Layer 9 of a small transformer language model trained on English Wikipedia (16 layers, counted from 0, width 64).
A neuron's activation on a vector x is GELU(weights . x + bias), where the dot is the dot product.

Input weights of the MLP neurons that the questions are about. A number n stands for (n - 500) times 0.00078.
n14 (bias -0.023): 611 296 426 390 457 240 723 612 364 486 435 402 303 362 328 390 576 551 420 404 477 430 483 492 478 554 555 475 490 658 493 444 374 688 369 454 629 439 894 568 396 544 623 474 572 520 459 382 600 632 651 591 629 687 343 338 550 450 609 616 673 864 343 363
n19 (bias -0.028): 567 670 330 570 447 312 483 374 630 379 509 589 279 537 640 341 666 493 477 745 559 443 562 492 560 733 413 318 205 444 574 573 622 430 434 353 511 437 134 450 369 375 601 582 398 364 861 612 514 751 427 764 456 898 372 612 182 431 724 339 531 707 630 409
n34 (bias -0.033): 277 693 530 423 473 567 720 556 522 646 716 398 451 555 664 476 371 641 699 523 593 546 339 297 607 769 568 413 578 375 351 521 334 415 449 493 462 299 546 219 579 235 580 442 276 357 649 497 809 519 565 577 480 585 583 363 490 624 472 467 420 627 176 396
n50 (bias -0.021): 432 410 522 491 268 421 602 739 545 500 795 397 736 575 203 488 680 543 490 325 596 562 615 497 499 488 632 214 378 581 360 493 569 568 632 308 550 24 440 850 383 447 125 641 697 633 537 432 396 559 469 537 577 658 370 658 312 353 371 569 756 459 295 554
n52 (bias -0.039): 203 730 214 509 555 353 279 587 461 419 364 562 503 699 375 777 373 504 534 852 511 630 665 460 699 305 610 647 536 387 567 619 256 482 258 528 380 285 477 475 227 647 498 818 607 575 278 301 618 484 391 458 612 656 399 438 591 600 286 783 607 465 236 433
n53 (bias -0.035): 233 699 208 429 726 429 375 371 804 339 542 421 193 481 461 617 551 552 364 780 300 404 404 674 516 641 272 233 299 595 598 536 614 365 597 771 438 370 276 596 521 738 630 626 375 393 656 517 549 659 493 460 640 546 530 583 554 713 432 458 362 559 485 751
n67 (bias -0.035): 311 393 631 775 164 421 463 300 480 533 523 531 601 780 178 830 608 400 722 424 739 262 395 331 695 631 369 620 664 348 563 417 595 286 251 373 459 825 488 654 546 508 350 416 746 493 380 322 650 654 390 485 548 374 563 510 268 455 532 676 442 419 390 465
n73 (bias -0.018): 618 383 464 345 591 585 468 433 448 319 735 382 522 493 250 460 344 510 614 515 552 532 619 510 379 518 543 713 347 476 524 545 531 668 546 584 533 584 544 523 529 292 320 620 277 495 495 608 724 488 470 503 461 687 248 379 368 434 608 547 750 424 483 453
n85 (bias -0.018): 598 651 242 591 312 289 651 888 505 708 607 532 552 462 488 271 633 474 574 484 568 401 679 391 443 437 499 603 365 428 387 637 403 485 586 621 613 434 666 394 355 566 743 513 484 350 256 584 600 423 439 194 379 679 266 486 672 427 311 573 635 556 711 404
n90 (bias -0.027): 412 683 375 524 521 485 699 450 198 455 433 548 325 581 393 365 501 299 338 331 486 546 479 671 458 494 321 404 300 715 398 779 452 487 421 351 623 422 377 566 628 225 561 448 489 699 632 491 403 437 338 674 537 399 503 467 712 379 523 715 757 525 642 432
n96 (bias -0.012): 354 781 377 544 412 354 671 528 413 605 416 469 276 546 334 393 484 824 390 543 507 750 515 212 504 416 454 305 292 589 596 733 499 541 625 432 706 477 759 368 407 421 421 379 640 776 195 607 72 461 702 433 435 718 599 700 487 591 431 607 422 546 403 476
n104 (bias -0.038): 385 650 470 527 432 702 463 266 505 323 611 351 526 344 604 317 807 408 408 312 525 368 488 357 718 599 606 572 582 468 375 615 365 546 715 623 610 578 513 173 555 409 309 539 401 509 600 247 894 563 734 601 225 282 565 379 328 408 453 704 447 508 449 654
n106 (bias -0.031): 175 259 519 636 484 491 289 403 209 435 396 388 578 583 653 545 141 393 521 514 376 576 656 433 333 620 444 771 452 532 572 391 631 238 717 673 368 442 453 303 609 501 599 386 451 489 797 684 586 485 527 486 380 606 300 400 649 609 666 598 391 784 466 620
n124 (bias -0.020): 777 330 547 295 546 381 486 557 99 449 685 679 569 317 393 390 537 524 517 464 863 623 446 590 466 536 582 279 136 452 187 426 424 632 840 471 509 387 408 444 496 259 797 848 646 566 552 351 387 672 688 612 411 857 337 89 499 810 429 569 323 500 536 417
n131 (bias -0.019): 431 447 631 476 565 463 563 590 394 508 366 706 477 461 230 338 490 543 633 438 161 399 570 413 675 669 444 624 359 451 465 628 483 781 547 449 644 238 424 505 689 535 364 794 428 521 493 407 427 667 471 682 528 389 579 576 605 689 509 340 375 480 452 267
n147 (bias -0.026): 475 446 440 391 469 516 486 339 427 506 361 476 390 615 427 472 547 440 538 359 529 724 304 442 433 520 482 570 588 602 289 813 558 510 585 367 548 516 709 695 443 526 254 723 532 509 566 645 391 302 461 332 548 503 384 622 485 398 503 705 650 584 507 370
n157 (bias -0.015): 421 285 430 517 477 686 281 575 497 389 678 403 396 499 301 533 609 418 699 527 605 323 597 639 412 500 295 432 187 467 532 666 463 350 590 503 639 664 412 454 653 393 215 483 491 668 554 438 623 742 660 376 510 562 430 534 468 669 592 623 371 612 266 604
n160 (bias -0.021): 648 586 469 476 465 311 408 765 376 878 606 582 461 453 327 466 652 617 424 346 462 714 586 411 642 620 525 301 559 326 322 636 591 565 549 528 601 344 602 745 725 271 278 383 623 334 662 390 545 421 472 480 327 437 617 541 494 360 500 400 259 675 501 603
n161 (bias -0.024): 691 776 626 491 376 425 332 409 560 621 426 536 445 489 354 582 571 523 242 510 341 542 421 577 647 445 408 660 507 340 612 515 380 381 408 854 527 762 537 506 637 460 506 628 362 538 574 499 427 431 685 570 280 628 468 532 470 429 383 566 264 496 465 585
n169 (bias -0.036): 631 539 520 61 180 554 444 539 593 553 616 135 200 428 354 649 356 294 621 555 474 365 627 283 448 370 309 671 516 729 411 409 565 524 572 553 479 486 398 469 505 484 782 656 486 901 647 513 640 351 594 625 717 527 446 437 425 453 683 518 556 529 477 139
n179 (bias -0.021): 700 439 506 408 528 404 297 417 408 409 715 551 421 720 434 413 447 469 599 369 673 434 498 503 635 544 463 288 401 647 522 491 544 635 760 466 626 656 480 587 694 379 501 552 470 311 581 705 628 570 568 534 535 505 569 353 508 612 272 450 208 320 338 668
n198 (bias 0.000): 389 565 348 399 405 520 682 418 531 472 495 381 494 594 664 297 314 527 520 529 632 551 612 470 343 239 611 467 388 407 442 322 708 655 483 606 621 432 574 480 484 355 581 758 628 455 641 531 385 684 451 392 617 499 436 355 633 745 520 444 260 415 569 234
n199 (bias -0.037): 571 597 536 438 304 522 215 321 619 758 334 343 453 664 544 490 399 506 330 511 592 600 490 720 376 482 415 497 373 355 427 428 469 593 430 545 560 543 591 497 450 818 585 492 193 209 329 749 664 458 838 479 391 437 577 129 304 676 318 649 735 641 471 440
n224 (bias -0.053): 553 414 572 348 541 165 594 469 452 477 633 673 615 445 557 616 485 507 509 363 475 636 646 202 572 599 401 445 435 431 367 190 635 766 281 523 464 323 614 474 738 388 400 422 538 760 566 713 340 576 362 423 318 326 528 298 614 444 519 630 505 775 802 528
n229 (bias -0.029): 557 717 431 559 456 345 588 479 805 580 520 241 417 784 350 567 559 760 552 328 339 159 680 190 663 411 230 411 667 564 318 731 386 586 651 702 689 602 522 529 260 581 410 480 440 258 647 390 525 334 618 629 593 409 456 516 214 643 179 624 840 507 241 426
n237 (bias -0.030): 323 406 257 393 620 629 325 348 448 591 713 429 869 479 454 609 498 535 494 386 423 398 443 282 689 374 671 345 535 515 573 597 634 626 558 645 508 479 378 349 460 710 503 328 482 729 543 401 752 741 693 526 566 465 634 652 310 537 459 470 343 348 217 655

Each question shows a token from some text and the vector x that enters the MLP there. A number n stands for (n - 500) times 0.0091.

"33": 674 513 626 474 571 591 501 365 601 352 394 423 689 460 501 611 623 414 445 521 704 652 616 575 350 324 589 492 537 769 575 478 289 559 547 363 340 377 486 552 469 565 354 234 393 528 590 464 511 451 419 317 391 623 595 743 543 353 659 425 621 328 556 321
Which of these neurons fires most? n50

" |": 579 428 727 592 725 520 458 459 519 437 388 359 574 546 437 568 677 598 454 528 655 619 797 559 407 441 426 432 618 684 513 552 299 686 597 387 465 537 389 453 482 554 456 416 422 253 645 446 408 522 505 487 394 459 446 628 716 379 536 203 493 287 452 269
Which of these neurons fires most? n229

"ed": 610 466 564 575 514 637 615 465 529 525 428 294 405 451 554 582 695 582 458 586 457 591 753 547 518 410 338 428 548 640 472 574 479 733 329 607 339 773 440 462 574 546 341 201 504 515 486 514 515 455 508 330 505 499 603 639 615 222 564 294 437 374 461 279
Which of these neurons fires most? n169

" President": 673 447 551 450 699 516 665 422 461 376 410 415 571 239 803 611 663 506 552 572 621 576 732 609 362 342 536 485 670 484 395 627 294 610 554 402 508 580 433 220 515 620 390 345 511 306 479 537 492 436 432 413 489 542 571 568 648 427 586 290 288 486 539 409
The most active neuron and its activation: n104, at about 0.27

"al": 431 460 584 540 761 612 534 546 578 471 310 429 609 404 627 475 725 684 524 568 636 519 451 580 433 415 424 470 591 665 493 643 344 560 616 540 550 541 390 350 514 478 213 366 349 257 574 525 407 563 549 317 335 689 533 514 778 349 466 340 471 289 589 407
The two highest activations, in order: n104, n85

" April": 639 463 598 510 523 400 394 329 386 345 388 367 458 377 549 656 727 522 426 518 593 564 644 619 481 210 637 399 642 704 403 600 284 543 509 477 613 478 495 578 536 508 513 314 483 622 521 484 487 475 386 311 355 604 581 614 787 346 595 298 646 467 666 315
Which of these neurons fires most? n90

" r": 707 446 642 457 888 605 403 445 556 426 468 386 646 470 480 757 606 390 451 637 490 259 582 528 374 394 560 666 625 652 583 460 398 605 417 367 522 379 611 417 466 573 382 302 559 315 510 410 419 417 491 404 496 618 561 640 598 285 574 210 521 451 555 478
Which of these neurons fires most? n73

"9": 670 584 628 527 699 600 515 401 555 289 389 303 541 473 550 394 641 548 367 514 714 489 618 473 350 330 553 506 622 580 624 449 281 690 575 433 455 410 565 505 475 428 583 275 663 470 458 420 361 420 532 354 355 718 615 665 651 482 520 349 357 605 561 259
Which three neurons fire most, strongest first? n96, n198, n14

"1": 599 512 627 414 694 555 387 443 595 376 398 351 700 463 533 626 691 463 375 473 670 574 543 505 290 426 617 530 568 792 729 491 373 629 629 467 379 453 437 502 377 551 375 239 369 461 587 573 558 346 398 357 316 564 581 685 596 315 600 412 561 372 562 381
The most active neuron and its activation: n73, at about 0.52

"==": 503 571 659 511 507 457 519 471 668 307 483 535 781 515 587 691 551 684 547 501 548 495 655 492 345 344 467 580 677 502 698 454 234 486 314 307 578 561 508 398 497 661 539 175 545 280 579 511 563 385 586 545 396 392 462 518 607 355 595 289 365 464 561 388
Which of these neurons fires most? n67

" with": 598 532 634 511 865 659 432 474 402 362 258 307 615 471 604 572 557 674 608 611 566 433 507 678 496 425 424 404 635 726 558 597 280 658 482 577 522 723 465 373 493 517 434 450 547 381 494 486 415 417 538 413 339 420 524 551 607 327 561 238 472 276 454 359
Which of these neurons fires most? n179

" S": 518 330 658 656 799 358 412 470 682 517 366 303 607 414 711 588 660 570 481 538 632 347 442 488 521 501 580 519 768 673 485 541 297 478 628 338 470 456 448 372 514 599 495 344 420 389 563 306 388 573 514 550 448 564 536 627 526 297 719 288 466 460 508 303
Which of these neurons fires most? n19

"gr": 511 333 576 583 679 615 631 463 604 579 522 568 655 288 486 630 607 542 402 548 568 412 505 637 495 310 349 633 666 579 753 342 457 706 328 398 487 387 451 631 533 614 346 424 562 390 418 448 540 372 511 385 510 580 527 641 754 268 319 240 444 337 381 488
Which of these neurons fires most? n50

"r": 601 168 655 488 885 515 518 419 562 508 388 342 576 395 584 722 645 428 363 532 703 464 475 536 472 566 471 489 546 614 651 495 345 587 586 443 569 355 286 630 540 426 302 487 525 417 591 335 479 477 519 294 533 667 597 475 719 470 560 313 395 386 480 444
Which three neurons fire most, strongest first? n124, n157, n179

" up": 696 383 540 512 628 520 480 425 540 360 395 197 494 484 649 565 746 552 407 531 368 403 613 648 471 318 477 517 494 599 615 421 407 844 506 514 301 712 442 436 607 476 524 309 584 488 429 499 553 512 536 514 586 462 570 553 555 145 664 415 520 363 423 451
The most active neuron and its activation: n169, at about 0.56

"a": 599 489 592 486 770 425 525 430 557 428 357 419 626 545 719 631 658 633 589 505 643 423 474 486 390 621 557 513 517 678 505 422 295 452 663 564 532 426 381 462 460 570 414 439 376 435 559 372 519 469 527 174 422 675 481 509 831 315 631 253 458 331 510 273
Which three neurons fire most, strongest first? n85, n34, n106

" h": 529 323 667 415 796 456 504 305 477 562 485 475 679 614 481 639 704 511 519 491 544 284 507 617 499 422 521 592 636 571 673 445 330 574 340 440 578 669 599 483 450 529 521 342 465 509 578 471 357 481 536 345 357 644 556 584 573 284 591 130 469 222 586 406
The two highest activations, in order: n67, n237

" F": 645 334 656 596 736 449 471 390 499 413 462 357 738 456 580 637 617 502 432 461 663 456 449 748 502 384 538 534 593 663 434 421 226 590 518 367 498 531 444 476 518 463 386 281 274 360 636 372 341 444 549 441 492 741 547 511 711 464 677 347 446 387 635 482
Which of these neurons fires most? n124

"it": 443 368 646 671 741 572 480 453 623 437 354 404 549 421 753 477 766 622 610 467 607 611 523 638 446 365 418 450 465 474 389 451 228 642 554 428 430 496 367 488 583 572 269 521 513 448 571 461 310 606 546 300 511 653 484 536 831 388 446 326 420 389 535 388
Which three neurons fire most, strongest first? n198, n157, n124

"ump": 544 353 758 397 716 596 571 349 449 292 480 343 512 522 551 503 537 556 477 568 700 526 565 566 387 406 545 438 620 517 561 524 294 577 631 377 498 482 348 464 565 414 342 313 327 573 678 390 392 736 600 292 569 701 601 604 702 401 610 343 363 363 575 404
Which three neurons fire most, strongest first? n157, n124, n198

" for": 587 437 709 501 674 585 402 425 449 331 334 261 530 448 660 758 686 656 522 619 552 434 540 667 477 521 466 425 632 743 513 588 288 602 441 620 547 598 541 386 537 469 406 259 571 257 526 462 519 347 591 476 448 474 523 490 627 310 609 295 484 352 454 363
Which of these neurons fires most? n104

"or": 471 404 559 535 790 525 631 467 562 309 279 472 519 503 681 729 747 426 311 514 634 480 395 652 446 511 474 416 465 547 701 576 443 388 483 615 488 499 443 441 488 765 415 421 422 231 576 435 454 494 570 248 574 440 575 497 701 327 617 315 581 359 589 363
Which of these neurons fires most? n53

":": 672 632 687 476 667 370 435 492 532 454 488 350 538 615 569 728 744 633 466 598 634 521 585 605 349 470 566 333 518 661 610 497 331 505 591 399 643 505 419 605 407 511 325 315 429 511 434 502 479 396 471 376 321 389 515 686 638 278 465 279 628 319 510 302
The most active neuron and its activation: n50, at about 1.1

"ber": 538 547 628 599 804 579 494 556 562 446 279 374 563 443 627 496 611 574 468 619 675 532 392 711 374 331 501 340 553 523 551 415 159 625 558 450 405 473 530 241 535 587 341 513 470 465 533 540 452 580 534 439 598 596 562 434 780 386 677 306 371 299 423 408
Which of these neurons fires most? n198